Layer 6 of a small transformer language model trained on English Wikipedia (12 layers, counted from 0, width 128). Numbers have three digits each and are written without spaces.
A neuron adds its activation times its output weights to the MLP's output. To switch it off is to set its activation to zero at one token and run the rest of the model.
A neuron's activation on a vector x is GELU(gate . x) times (in . x), where the dot is the dot product.

Input weights of the MLP neurons that the questions are about. A number n stands for (n - 500) times 0.0023.
n44 gate: 653605616406431405630496617611360319525464696339430501548779328378597316326495411525486586495683409401863524415520551589597650489631577656537505406459487264583500447541308560504693541255544424431527469232363410612745509559715539615569600352682328529398549352518768362535534674589430535505626293556506611729413573767569540513457393581489575318604393474666296279557366476569626355473691
n58 gate: 416502577433607610672610548564491655525355385775257573317496559145656660451340576520490682615580337449549311598624575515454305736278421462562643417460703513534710660359552385615416472756463421412584537418297443429690508386447615432365616539642455557425343530518527472397499415698407606623789640453451378576562444458495364323591506677638444496485292350278604624512317479431424473386765
n96 gate: 743373575289603413262300306452296460368586734604394266434617528396658341501481721479491459446688452641623611474457606372413310524799413274545533525652671591525682541564728678489336379470607399675366417486733579427519317590627602644449358350658404729342601388649501789310632430541566495632633325476514444472724453460465286549379434638606627561362552608324601526590647559621572283361429
n144 gate: 630603491748488281434623486391385700484542604274465526455638394736685365535414667515416562520571602490523628527546493548247547610699433809328310507512458311512585632421638442602427607377460401544365532575559525556428385479501461308446449508684550409385451505482600675581542481354463731566665341643591544490507596492390686685663411510711706619344492646396250632371485245598546535562520
n161 gate: 481470799456639569341514308606604569522553533552473440574417608368541590623476677176288540380483703348510382694271475461646567753450279373584532536407486491605511548545461511489682347244493479666678451632329386558494507649539392411458297293556399347558465736706569379516373250508358409623565360457552298539319641515585351368329557406503464653425498729566334526508400578538323390521295
n183 gate: 373507393500560490417405486704421469533552711465410374610445396624546321863276386362206615549583278563507593471579188578743546721509494708479462152569485286474799479479484538602331621551467666451615655417562455544585648682324389461717542553405318683671528717558719452584581807428510751512675018489654398271340362630396507475519620641565407482496485502531453380539373465661438305569582
n186 gate: 696497344599588537511404242472491466657609421401671430547534419396351510780618463544510551414607327353425638402458457328442449692473464620529552566313310508620633377334513328378435580394510545454308311485545531579599558247302292525626501368514592407532540432601401495525292184688398487287196651572512535299614406648597418624655442289449466528383609410623666459615540560386538436480775
n214 gate: 338306633490576350448607544612604572573446432649418555390332535779659468556651731419407460538520232506348550567553445237412442327494360645518379472336728556580488390322294476665618440479578714390333507413642465428632526559564480471521481722515704482380712379593710772457368373333350431443486475381533510553445395289466568422503394510540517455536442358233469573509283790338259424455566
n235 gate: 568540655428615721261534758271427627639461477377138507365545462434581657527367736406377283411452452572462449323438591410658577367510586617580738530411508422399395459446814505434779498590543536669604663351553534427529534497615357401584546461502511594356369352417432464745432291721385505417521366525511679629306537302515419495390333491692215249480393553404695331601622545584455380415267
n287 gate: 365707603536588689393649473323462763567613386227519589565638436451531396546698535346595608561417448361294461534546506385462607536534637406739574377572625272489688623474425460394672259416638519588679525681532499496438451455678601587734670494655418513606371476738831147671621603577542496564587462862637409491444346559535621534667491672535576624535684517409689588456522546505437278662528
n319 gate: 323523424675373495610610468424476563513484555711635703576521709532541478567597556487439401517526330442558595305559675281402679215563773491607506638566357377565388575580593638653527323562601384438435698655415474612782497393605599395500441537460514341386181373410567529556519414333579404897191627595332534780435455562587670705521477665352426555590395465435420467677300428480507494638556
n44 in: 370572504420657418587549410352413361538358576427497522573240361500485545398215677547199597345694544425515431669390444393458591439490451593215598511587660394580254211515656404350392458672454551304461729291487775525465482400646409497569528696689602573360675701610416445473464374262349641111405721452625507804496198396481721605303613525443758371546344429396631721365411551444476705463443
n58 in: 561559790529464462586373359461501346501381494566352431444497360404409489396423396520364504457410430470562191622469814638592376654816384711428541630360666512352616500314523607485439410647379522431712762264396167457651559418473633443553675581430310664227514444537560470550661372635543541486399410473604213634313527489379445472522517584459659552582401405526347695491215441647386300539201
n96 in: 471579431264358673456867459734685712796356483433654449446467507502604572501244308523695501811544637334372661722621613617500433414470306468576451479721447289383378297505465449724636515221543471753540455746484497343493438567802634595684582553242501621530323500356528445441516645595470523518448505394449613414630472780396448505577448692418492671503500439564537653377590340853417349666579
n144 in: 645334518262621584584433600506480609424300376473120450481499323501484449427604567680557266548601373486228367480431517561582416442479575430784547452400667706232613503417429508569551323283245474295403449499681542525527467225345487467502461474416157620421692554490441565523838531615468382422312362773630619464500330349522629597541412320364365430448373590520418407447598654533594356407667
n161 in: 517445611559545370517534717666836340404463379515415398442638505278425369573664405597575482271499664483552563677421656402538707570689556498628615353501672452404587499358516421383655497505498524553460753494507457704494647292461621593574638449469493527614341395585585600530351697441535279453603585331181549469647294450323309451526386480529301469644294462495561664408694807799556506525293
n183 in: 686425512418396545410553442711475369626545777584525323506552474741603640515334326699315552468479626439840340233484341790534491602499393196458758460478351438290560632541341327424733445468631406683348568443489532504814618410283633331615597711676575416656462436828620480443399756498462240453340287482450322228506587728293590672249541266496676276368373587652539218655321544650556137610615
n186 in: 604506576593502306558289548372658381521409395495333390687459390305599700507590565532476484509323410245477573505484584597421422382595545554474682498445395444455545430475643419610569421367612404351535418531446576485499692483538615396758670520601399364620445768690304573477337089525300482327366585569341426733479541587538164402608613390189733494505453319848368450511402331476767475561610
n214 in: 588486478345365355389324522696583516198492509485546823695415465517452638497449607557651557532634511314510404437608617437499779448298560469596465479621821303396284326579525470424397631580387587523733415779462640340375244427560564703587453500242703293317607648489612529437509472433357383540503517391643532462647598548654607293676586546623631443594432379388594281530556796615259430274413
n235 in: 531373423538534660362385758458621563675618559293194508478310443453762598728405748401455323632506335694619348584426685454563390677570539672551500487633247351381743437266433255432443513526416425564674576567244447617570501530484254432340455419478267702450657621622547643395413400415385659508442511765410666422472586172435604617515445482633711542329432443470614554559441520356373255545371
n287 in: 165570421592557218721605484745279622418515469394525427692562570457353347354551650307484442616631283507580770563562379739644497443666562797342412571472487420568502443623554317524670402665567512593422615601564457466362396429595779875658498428417559566296633697501418593557405557743330594541542632689300351509618557521733459833407235514510489604892533614448654435356435419552601682369436
n319 in: 470621748340399642472384684603288699435552554546495398612302477622589531485619463438559439527462427537451750459533304587396711436632418486613539584567201395540672644663560297454593582495547484460563572532230364546745692593729568385614432567589562537244508648719575515645410634438899632738514477550477300461539516527592499545688615573379534466711549599603423555587581381485381531363714

Output weights of the MLP neurons that the questions are about. A number n stands for (n - 500) times 0.00083.
n44: 704477716480749436394459428564560650374319584503620600360408421235570656415398321459585526338645497675898406451262383525476874251605386784526441591245516370591518369359565458331281365426280410231173299503528345714495449128533405599356565724509631815625425647312554480638427578405355569469496660579259325625462579614386407456692447463273615553630641507486633344401549638550538255414366
n58: 577386687644406387605667879526495495336656556708557378549581585507493561647450436559344738325565456574367575480666381347659725485392829490362563585598648618313565274749220405539444329434516344539633539418495480583436446499604766467641313213622682451722562676516404468355439689477493386674472409515348441525578545497404488357449476504409465520472511470917679441464413775582537694651588
n96: 599338354525508429493196408564596586589919525484465431781313531605448818474429551490473494514467468476418399406355517675608436559867298451523549508289626434518564566355632261578365461273493660328438708585558429500492793601495619500527478384299261550529236489406504596605585465522455586451391426447649505438409624233669672493602720612559599621398507586498704674610584441788605419518752
n144: 589538569471709706713359446596262600342591349416416468704460393489499635592631467739487498398443641582491389593676546465326596707551636536582593429582555442359461612436724758440292646439512489499668453408545206470507476360364508442402185557615455853378586411601341571516621624581408686458587591557734606404734394474224584491446564462695492439642469502390293521680822449533557378675482
n161: 443589650708494625496360260398383575540445479608549491474543441469524624605483508461517650410559335622524434361439412509630711507435654294375224215502530421692749602388532276509529537100462308692405478822538786313562365527488368596646444373385507596567489463397541520399628446542485375780534582525566478554462609435576628552491382412455689431459552373655372406566509269652454495400318
n183: 434460318201446325514480437592395116528251564446416456359478611444398430579494495426375025687331307249294311305535434538578466641459578614679586624561470559331590858516357389412540495522820403495570485286587348467734520719449410608476570624347394519249320604650549579403512532760609788747638552315572464377444540517316762299512418618509430478602576429751336415549590442791240234451347
n186: 467535439702427419578256362524467436660514410778535419718510234422588504380429457580709591511446557415625574281523764532678361471561448347603459341594447352486544391409512503440419447571572544503559413313520341431516473762218578563531276469571484587827598571384693432488256563618516531456629362581709345267443694541476429658589381430503305381522475458569865375461267364421722599375596
n214: 432459338318654441666560634466365331466367613518519490705625418510635439461726326465513138336692340420846643508447627539523678581567432451613291687579046559530528344331764511231664536725634573507571553488490227449386592476540301371282538499651300687536455648333491549546389794557430582582354541446549592340325596518550576569539294396576557612448465298315504597556487487398434505532536
n235: 787619178627549461474456444569519205535410451362464455513232381374586416712497135523659453622425560419495496360441454480314520569500429682550553654585628301244848631554483306632651409540614535513654505408444363592560464548258688702433538578446632481182422453404466636526510535466609441507546781709581515791837477548520577466530685376372566375550593247439466333351751542435455347564547
n287: 645464392207764738533350492612267514556445555559746749549352569576644584522355293617699432402178659510415604546747473687589332427459476364507408466286498601666556503622335288336569558615561530515459635432490661437508598523231485369394539459624425549324415459547572453716556483494381251616487498194451660159645546414696530531511473526491359443449672559575388392502340377245510481294546
n319: 578467671569443382566787620510434266456381578359590590494546655394551539440498480480451475400572521702470531491650379391377621419261488329412620335361276599435374438585557459641569457464372539554667543388740616332501601685480524526500175474599447610524437332595575571334248447784601608381628599365419604575695335463614706572482152332570602456468734445642395597418469592259393456625458

Each question names a token from some text and the token that comes next. It shows the vector x that enters the MLP there. A number n stands for (n - 500) times 0.0081.

Then comes g, the gradient of the next token's log-probability with respect to the MLP's output, scaled to length 1. A neuron's effect is roughly proportional to its activation times (output weights . g). A number n stands for (n - 500) times 0.00077.

"p", then "s"
x: 484536477622436546681598549362624427617624480597360459675318519491516335307500612292688497605255520649507473465428716339504728375760451667416402580318448631688482599406584448280702339407614464341658470169527593468319348743530633553358474733261445508342494637573288449617397412225792248412563242512396546382374656441526573566165513707663457339427518375615519545428548361492519496548466
g: 515513412652356418400414308407322449524381613419435350574493524551513421388388400582516526408573507510577598507590445612495764456703307294542524623548509390562402420546218701458131441469405591363483347532445494500542323491623509549530527515522661361365299803495627503373466628425565477465594498742502723616586681524591397460481351427723336575409464477553587543525559681339522570570779
Switching off which neuron hurts the next token most? n235

" s", then "ing"
x: 363588474560517410754701470635501367401535519700334634700397481596616353242555455403557623683420720538388594380343616466281420560511615425456553614555404508472528445357564468287558380309384191580740497376684528375455393777366158252593677533425566526423289760365542514384420575546620435712484308490404516373353450319543523691461664565565482526472584497844556631369426325687572614296452
g: 643567488216477379504669441167443475434219597670757554532565627665484492432437502605612624563619443570600453408584543416558569400361522614490556563510567590354621635702330420539564696476656171589374469526488473551661501318538548552524485491256469453535503384475479432384389757515471395585424618285361254587437529529409555510481558565512518459516446300539427331392482563691666284398421
Switching off which neuron hurts the next token most? n144

" e", then "y"
x: 433460333664459374754611408453497496669545522697401576787428323555499354371488430511512593578483700366227607381262901532491563296596507705459595506492498457626532377354660359344554472459493250586707357278515615349363540522272436328438529508728507515608353537289380667450201397563473500479515290451394498242559537409549445692599457428467559519386550331846637477449248469619665596416646
g: 506417565452554530341605513452497515277415543650563661399411410537562440257510612421421431341489588751392566392534478619608170567629740459457453637536474412594607296578488420399645411479458390644410599384559526693713328497716366616625633232479434421521499680540613429619340486502502517492702502368627432492519633535480466311524639299470501466532801561707589332600447337507437430542623
Switching off which neuron hurts the next token most? n186

" of", then " f"
x: 369568341576444475778707505587530521660399674703504461791416412543482478313426538430452586439629573723302669523385675375355491363609530715440660317585591403403400553592544339345632284446444318579582195318479566226330586493497472079393485574737502300412408533413671613311333497625622396729367552355308484345576602387627590667377396534473663355423603555632540487385516506383488465278649
g: 385537416463759411325565362496786458410346293373359474602431272745385424383564363365461424539470583430465428379444519464380325525479407500503434487434492762462490390505566306434253600401564462443566488481487511543304424442463569517369433304698383358360354384437543508490480571680507372484733416287560659592527454302492549488603249384576465452614479644737413515459470370502372361746461
Switching off which neuron hurts the next token most? n319

"ber", then "al"
x: 663552350403364496465595557311467221671399425704486656472368524468624460385538523362670515418258535641502766666366687391601554592585592616585572464358433363263587453395123395200642348356427358341799498400479420642382494623448588489670569528504305476295219620459431554450353608385778354586484424509737433334377621424582590635409603368601439416591571720630773514361590494537489398402512
g: 367415541527611614597595490642432515475656563573372511538358636433414583480516330425614533501571396344320586454564443481364481355572589449392429299470657555495634350366635427556416640550668552387389636621425541532365709208278470581413492244674407719556378383451462519440765520401514395601549538484478233397474612465481567584444609527349391494631355712483674599452131653660428527472453
Switching off which neuron hurts the next token most? n161

"ed", then " to"
x: 291585289552695404543651430507632558641516375402243460683700352693646493477216530346537477446729466618480608528421464497442636298754583512578603591636836522445532564492719322241537337464502525447685407347459559430297401543440542453446314528415666496452422472249524679508657634607580438509352544482263330108484283455446612666292573365658589601540669688665679684545606349451404393439739
g: 546599603593679568494272764458479520614568533543625404471501539426521344468644612611478422580489318346546376459513536616565514356698205460614444506415596494471424398288633342582598532419199417756569576519781639529502561539407322425740380513315558547584421517486369503577503411628727351337476663426508582617451587355319516443405595411418306700457613425590644529570422462523712460598568
Switching off which neuron hurts the next token most? n96

"ent", then "ial"
x: 346530402494641412445735524471493501640346474783262475515668204514534312472391429337563368406252454762434378549555622538607502425614630577400805334345732550691631394286517423244568432642548486535662508238573398392500618420571614241673395411484276471657305394376373601268462465451480241441295369319336499255624648361465523599467787510498463374527729602648604501525373486438441502227596
g: 515454479660643523370676394693302273439664442492250530391489570469621445479533534589470685599202454519346342548521420699425406415554453403538526445400414516450471651425340510618454414624522446536467626631688360582553494575593333414798527472482514457303685586651468433308428388559318698515565438491510707600616663475544327522563400774486478370541583445475650365354446542342472603733347
Switching off which neuron hurts the next token most? n214

"ed", then "ib"
x: 560623617476558414471599586262538331484411494636286481483670506417552560249419660415545516481420539411481693444214790679615442208462665809478785646565608764520468543290470484309393613409716446645655253295543674478327309489440620644300425496519539335328467559393413698245653433565593494615332490281526378487487481402560451430267563510662402419465647854776746444593419397429480377353392
g: 420434585453614506419464466407545384460496415516552672523451651665619547442579570509440277402450460545402832545530282533609781352556595540619511435515532657532585524614631561452596611706404295428442508392412560525372551495621633348423554663816742581439581619237540314499550541432408360484425711561379603439447491464625517343175365681450531493531334439512458433461606678375660404640588
Switching off which neuron hurts the next token most? n96

"\n", then "In"
x: 290534370352422535595525390551455443598610594649477570698315459486696596319490490390506513511614547774434509561367772463440584560672468607376651470736522300514375636312753427366605401332598321674637294250639525336493698700628480410522650553333412616293299458176589601268534491742440489735427452284413405229586379385592404663425463643583645365369541536466718693372587563445454275394529
g: 465318505339349493638543523432432412509434530392505474413378493386603578694394548272702546509703307377458540583675469573457460470310575329425324545508466348547376578486564616501458228490472518617589304683667426599350332646599468605477421412733452625407357489575279523584358558487671733427475450444606486716596545457553342596595406508614489601655857481328444599637405572633425423569614
Which neuron, switched off, raises the next token's probability most? n96

" sh", then "ow"
x: 363289176416542262795704463348720523382591320698317742587531485722366371314499441234455663558421631578379540354340568554492386509613531519405442668721537477562327451359337483335395429446444187495601451399676521234483354633417402344566580557527600325428232561398558721372399463659496254655584327448379373372533426491426473752561505441625545389588640314594612493484242319581601521318559
g: 547519499388416576547345497260488442590535350533482389668513325494422323464069228441550580379568314604761515558772542497542548504342410573456448720406471695512628430641613388621413628609502447609401368535577598500432647509553516559512615527519412257580440369312680416389483517443301521526562470570326568434429478606371678639487559323372642365445447467614551349713474511583367546582562
Switching off which neuron hurts the next token most? n144

"im", then "es"
x: 498656499524474603609600740272356381557564338690472598601490562575497478292537403498261475607561363502542691488466568665439602474756454743428510471647416498445654636619235308298581404485465269318546475168565590356503503607263538422363613592434260618661421501401366389357694443697566157646400379381481381395373355468557611576322486448856178431680466441539615596403209298571438290404515
g: 598606306202508397485646485497554440562408546494592373457423545683547458496549444729275480831521529429597592364478570579617411385445385439251729599445610592653643693340557561504345350476553498350513431360346516452658661357570638590308555523501478383448536726519689358290622491400627667291400568487559399619452772387316523432474513493595444544513598458600514430511496616367433432571637
Switching off which neuron hurts the next token most? n183

"es", then " of"
x: 366547488516660487592623522682500590716501480645303411708470506593384477274576422304256438602607511809436661576597704407435591405691508637395534439625716498485362608517434372279426255450355304575653296262489621257360434576299663302500480413619574483393269457374693736208457472603620492506329463429221423175614599502551587730446713433514540428310592572656463563468541638475448577381608
g: 323442518386458616386497445442543421503402722625581439466601540399327543522548482384481298427593747431570518467640492458563470442547654686621351523636444339430590499719577733339517460649332794564583390325434355703392628605427426595618681472692562659460345533389383530378537413279552505531476363733625406608527512618529305461517497488256327749516545571360553563633513388515396642487629
Which neuron, switched off, raises the next token's probability most? n214

"r", then "ed"
x: 288554452476500543544573417551679464582153708711599497529532365467687518317523575445425650590379426575557471430435662578538440549638432707143630588268459304536408470506460423238629402469461385386672375260668410419190545590267530616443725552264415427475448616323346404446737362542771428681654498343445323352535546459434571524458708774379391485622725498576595457433248539547680467266617
g: 412524379511559252502455594334265414302430686558589429482685394711605609441377456554622523533674438588399556517477480551522685365592565555560464395392658441599518384363763323594534394554631431501345376440558462464605359438360566726527438395318472508641460701425510394427464665538612557395417399765648208501303350695448400591292560627480389497371510358574361416468510423447476546290606
Switching off which neuron hurts the next token most? n58

"ic", then "k"
x: 727547546439431436508624465480625515451295301756531570416545645414727654366555513217496406619337575475281583675549668572482317418572594490336670477452509493319459330605277432181466382355379472518721482306403619308445426525562649423465293511683476369380383804530514361379445442551671240563403415501462547562642460273570360553331485466505214236367746491641527469239511317298407512253614
g: 576656409410620583621503502476502423451572514551531359558574473690601713284660368589638487589580507648310439580683397544408400480562612590265555581515453284574426462471480621615447757480526616424618169365462437610526454594507375418586368491461483672451561566373410324619473537633448766320493285673541438560372529701733570385582576589702311521516421585344361291333514433464490547335500
Switching off which neuron hurts the next token most? n161

" re", then "f"
x: 454679224545377489658750630641668290386491525518388427551431303521479375379625454648470447682371513618453519427210750375463601479699582777585508362477476525518146486403357486226540278448607363387687324360566478312316501484336381393506526637660461595710414597255314627522405326496456429559390362501260484187360475558543539758605528649589465450484747262678664537309676492539482445321575
g: 558735552360512359604564376521433543408399497532669294614451681488492674587551631637709319413603454606741332408568269581416697321518280668553518278348472300676515706556724518462553540626399452468674357540571591385429557603691539544446729615773486519395501487492573685462516613587492458644435537390485407528534541407399494629554428509498460563293481572403579544531293640528332581537601
Which neuron, switched off, raises the next token's probability most? n186

" ch", then "ar"
x: 401395419571399475712725431589514309407648392694323611515630238699749345377569578363535602542389685621350572525378841314318468547611388761641562481698554424552458474332345423389534540574548159557698341402638439325322440351485351235414543560404445416501437485455679711577739468463579398633506325577603574408648420382628545782410435381556646453511717165742664510419639381632436491344454
g: 537492332481598506399569718555578689647465404599638573463525479322560366466463520454445423388433437515591398567406453373468506452718352629597515558640171557503226469485711524565393625490483444453486494463409647428341621547322572349334368583447507574627580384390579348355450293362572323560574401456509438343208448470605544505432451493808355548427508516513661358613388558401548341241784
Switching off which neuron hurts the next token most? n214

"in", then "er"
x: 484629494423457612536606332339497448719420292648450575597436544667592393294522545291643441694382454630347552617725539343597530519820628669211665387463305460463418649478435330168669619278391662407621274397507701284248349694401468477494644529466323633403345554471309459400354357393580297675255404494357544361507623317453640464363540425544463421596621313711620685400515530376431461502570
g: 607620494302620710532474770454523505557644529510427506399612546411494586619525622516363373524429462487248468479399620432487423224655601554407571441419442694403624352478316506475449694652610466571542401481568615570423643568387460424445572416284539690754517567423464514454370743493468576603224197528419459514370526396338420448571580590663536331438541543477572690555202397446318675430448
Which neuron, switched off, raises the next token's probability most? n235

" of", then " the"
x: 352652256597346458798751420575510467675375668683519526727393420573580481281387572481412567399552595686271735480416670424356584386659486653400633380599497326397463559566473336363605325429475217552578197317455552251353619602484529200428460539694592321439431528401622645368336486567622434772325538352276492297533634365572604670419422476460573340414542540619537509330541526442519488203636
g: 534392219418530390351547669575547513650556665542647417473596536532508633574605586373280551332348502557575646469505500476539460447719406515327511570724744733549534417222485437559366376448515500605837503540406564505625448263520543696521676400352628295515644411667620450380402476309551412629423598618334482342590479503452566332446520462376524460555484440415416503389472296509301369376506
Which neuron, switched off, raises the next token's probability most? n319

",", then " be"
x: 264652415531434499516907337561534643647569446609512701824289496517551456283482358409551680659758541548301613584430642440453511538391662718392549513468524486452575541503379429150568349463537237614773422333580746376371332507411655264582470652522456409340404636332654633363441589628509397595510577325486500260632437338562577465473463548489529525523509541800414470462441289446466475376656
g: 383358591561546372489359323449435554578614483340445372616508446390576344578436461631428330428565517606412583537384305311391440460677567393456364490630365432504546614448373487506300559673531407556232297736579622431717650415539326625554404481490449369484582324353533385694380571638481524702398627584453645423429575364523333439631660351563290391496625446431585240351579459508330578276487
Switching off which neuron hurts the next token most? n58

"g", then "ates"
x: 601480468450461692558740243346481323736548360759315538528412410626749629450497528184579531480530458689390491328582661411709264504544477665491473553469463351308558446598240382237690522437479631405705488369441689560323513598436578519426503416361525479434616634363347575449565359296718266431366407409385304305564693382368726602385447515605340354620415373547774515562468356288592370330521
g: 475761405550597516523396548402584513591545327569517496473498627537593523540450362347394160419567592337628543646402481633344590580351539384681509419517448232483485699494438622557578388467328719661506372327469433412474509523849462610379458369364441454504521602559465789593473610597600567506428538546385470675651442424614483237639428396538531802688458524736470412453577595502403491577468
Switching off which neuron hurts the next token most? n235

"x", then "and"
x: 700700380406525603706617350528621290455419446609617704576401258501729408304193662375616650485506476799430588448507493407771753591743582651321727529582294527482479440473271537164536302334391381216658344372500691517366436557683443625263587383509411498413464670484579412404507478467541420511350492689526360439593633450387611473468465477482420390647535534646748579470517465426484553186463
g: 573238640476582241625670400461610305467517703504624418375510454416453755385587653467481607381663415372604585682364394421348648260420446473649403615516445600407302393529449455636496516527419541365475585360445281676507522387670366484618640563570661650442362571651518609605562576384411680483477419617522584628346457521611629491606415626312537499687505478725494376433557584571599534368717
Switching off which neuron hurts the next token most? n44

" P", then "art"
x: 305520301559488517663578613390748460515663507623494659639496566520822366304439605254573704636402630525296638422507836463406660530696559618468477572494461399594527602493481313184599493389491551375753463321564558418200522598436298480535653627330608553457309652301557591483409485346607370519367242422336478194429422425663493659400426532617659454518770425771539646497396532516542549334581
g: 650590476466508507542527562561406440619547559480607388432443546421402711811624485489544492518527618350242433473622330750392635480521639434499348632553447405389371603464598609646542595591393629426458356470575410460617698503474419467368560429361492542467476595468694578690519355285561533394657438585842442575381602687330314562368616461419549726294469564645582623559498167538413615474609
Which neuron, switched off, raises the next token's probability most? n144

"les", then " and"
x: 530540341507600365536433442614471434658569515508439429734513521741609485299611547359510496614568528847701599598485712618543499444636565476586628646673634454635535369604332521360536463306402430317743261227476562276469411541323689415441430543456186526267271629320694609307523521588683341636496359517411468173498620645487526682614818467572204419372680538684451583426575554548494500297528
g: 461529377554451584485687617534283493754529571272520609504519693385622388567600574469531499681608482370404545635406465316389581424492655300373595556518553568523452467471476601480514565506614528658612697349507678693544374635596604311494501275492525366524408480299440467409388508453609510624875380378604531541562494367546553288556600379615425505521671732611424699470443213516393296406424
Switching off which neuron hurts the next token most? n44

"\n", then "A"
x: 377450366381471392665416486598571390485621513632751592822416302608783522526604355257729483527643540777385418608420785390331624465564474499507464578679578464444369465425743324418497332471556390601634325273648654372415475674586489391459586440369420590340363427285382646277505481732461403706454456241484500321589276450557516618429434705615571379392507529602757788394592504354482291467555
g: 467832383671568520635298626617668598440516267655511517436644538477490636550522518297592416296510502422526537588416389531393508473679623505715432536596483434653641470421476296514388377383444458474473506411619341590548455514399343549448712492461646545525444574721589600583687473414617392445515525463502375572372331437543693671837591531313683319527511321648468576439588594485214479585594
Switching off which neuron hurts the next token most? n96

" re", then "le"
x: 502693278455332573611666621634658304465512389564397443577459304636551351366619537657554484629363496549421663353220645377520655476670557765559501506404384524421320530313342477299606322436521353304691288354571489326425506548308418379556444721550532599626455669214271658535420359318423393505407397415387487169286361544576572742533625649653472399430738162678607572264615611665523537335577
g: 326454335402742642604581542506377690509770422530478397513405478464481688464343526415594464745532420509537490194481522458525584350411352581403326531402548534708531510526402640493481411311577336368473572424284429627518499581402524676434491839533372543365554324589564321641540522584493369563522378256573514472523558501450523712488518772482434671602375612579488460429271587656366389577425
Switching off which neuron hurts the next token most? n186

",", then " 18"
x: 575590406630415616573530259514628530574615328685355743689370379424684538083568460496530587355600592474386566538480568224480588590559636447343731522558555313370513552363385410381494024340393289592775337369581658534365288487449516407645556691432441437442493443240753313252410612443546466592472496422495402300574391456389619538314375591410572588321501478683683499510594406448449274311526
g: 433516478569457424346583512573273335395664623615599365459607536459525197407609336546450567485406405551522435580452730634531447421345557356449328580699642686464407516426615465601455387504317364427503545306205568454698498414518561571526548665241424380554648594581375781510592426421456432496632285296505412466371297722557599569686402537563473652635505483318431504478436534465412661574437
Switching off which neuron hurts the next token most? n287

" M", then "a"
x: 311523527553579440658498446519720353509527478650555663750621676605824485323472475212566719480356631654128598471494720451322635577650634551593484613526342529586488582437530281153691482314382438508663450330723415388325512551354303478514716615532332510490452681514544472497534522331562282656391356498395468324447451375607579549463456436532478407548594484785637629526434521627444433334632
g: 654568564672500623551437793477595416421517389378535600454522655492507487561686434441283390594533526465375529446505735599415630397388378639505549416475514520701576305455622563538410513399610546557524561598317574597521448586498641600337416514469541586581365418641702598350556585241515372585614692285391425705665404448273538784346370347449524656696580480576558621386671559274409403411407
Switching off which neuron hurts the next token most? n319

" s", then "ac"
x: 342632388564550478798749506554469368478506569679286646669337453574499448160512535352524616742504723549420635326319671433348462524537607436482564598559472468518431532362574409265542386386424230526684423330624630372434469782389267172574625509512544512435300799358547602289443563595566488642522297454429519320420450297574498697492681562512526595457693486789504638431383386669584612285415
g: 611520488422458460468497673353513594375612634298790546354587629425555487600578674335633545487381424620607300554356616535500627517178643557575675615556356617533471389370468503215611376526764333560510622546513507519446494419371520611675696528401385569466503485370405367427634367458340306566627507384379396350482413378454666413595553603373550525417538696513644480364458645573743376513430
Switching off which neuron hurts the next token most? n144

"ed", then " cl"
x: 450489277539734428535734324563539579575526368467205497562633311547709478448203595405445420640733458600512652499465535558496698378795533565483516485576783614428629466441657280248507327427421545429733322217484484475295477569517546487546376501455664445373513494232535607464616663683530533533375563482224344130496318333472708683368550399680554499461776601605640681529506398408372319468632
g: 525498583555549350533477288475482646555350572310344512565625303499376408433594364556487362498709461474483327410544556475462480419460484393526369630539469403526535308558403551354526345319431466318225560510459607503532515463504458544382459310729462473502205298523512366554531691583355468570597373512586712522236409397807677501636587387604647576606536291753563618638376482474575629489317
Switching off which neuron hurts the next token most? n96

" P", then "ri"
x: 360610397463449436632529498350683471591722527650444615702632545623808342316474641238587754636313690507335604381494786568359643515695544561412493606462453463546590514465456409172554523373391547452760456345521590382240519585458332508504689578438510497457282599360549663539382510290618252550377243406318508259376438396661522658371448524579601407425682471800578639417341508606500550381587
g: 558451578566517346439512540419403506485467509274407476429437488617393657722239673515603457370545706317708439479484489466558454343347283624535561549439533613534607565554529520588383428411722392326754470506337503481454480540820667467750775559549410314433531608833326604486592589602440436472634596395551460555378431483527725541563467481562418296577394554522593434535534546616537656700467
Switching off which neuron hurts the next token most? n144

"e", then "=="
x: 510489369569594532495383265412639448818474401644410567562372446469731626427625407319558553586498530679515721595564723551494626593713736563559553537620730466486532582449310450346475515428433280512830420318504622489317426444494597221329449572615407508485209386204567342282617532547696255464414507511419309190345553395325618692538636360419366488319698526551711595178539514448331490437513
g: 464429511470450454652288440228658446629381191530536399648544476625557532482429492553519370562425400597608319524560435391731512424663462379445090521372487554646483527469484622383495457517518531576267302601621485459525477500528555585653662273482491610587236484651456713527485438683621538331239560556487638455332446423540554565523504513537490405526600656516753326448458461448751504417581
Which neuron, switched off, raises the next token's probability most? n287

"us", then "h"
x: 387617143301403188759487519675508464575618647677537650531539726467439305364767271395652688686345690736478411552432579370663511408649817732624730657363562571575695599657452545483662381315510508527652483261582479414192529596311374359415633466564614397526249625540449535200599537683476264532495426401437415461437287509471596510553610424773512522521653502610548653429441518505505483388640
g: 461430585348599581546641500495372514550308527632604345526341442459517177407767521420354349420373501618578516563417605431401494447531467297476532298506617376645439538336525588469521617429406650357622502687539475631479523306272530590422406579311504551619420446491316446501360217715349510375466705406362507610641547615513545598578543338494765460406544526545385341646580607506717312386600
Which neuron, switched off, raises the next token's probability most? n44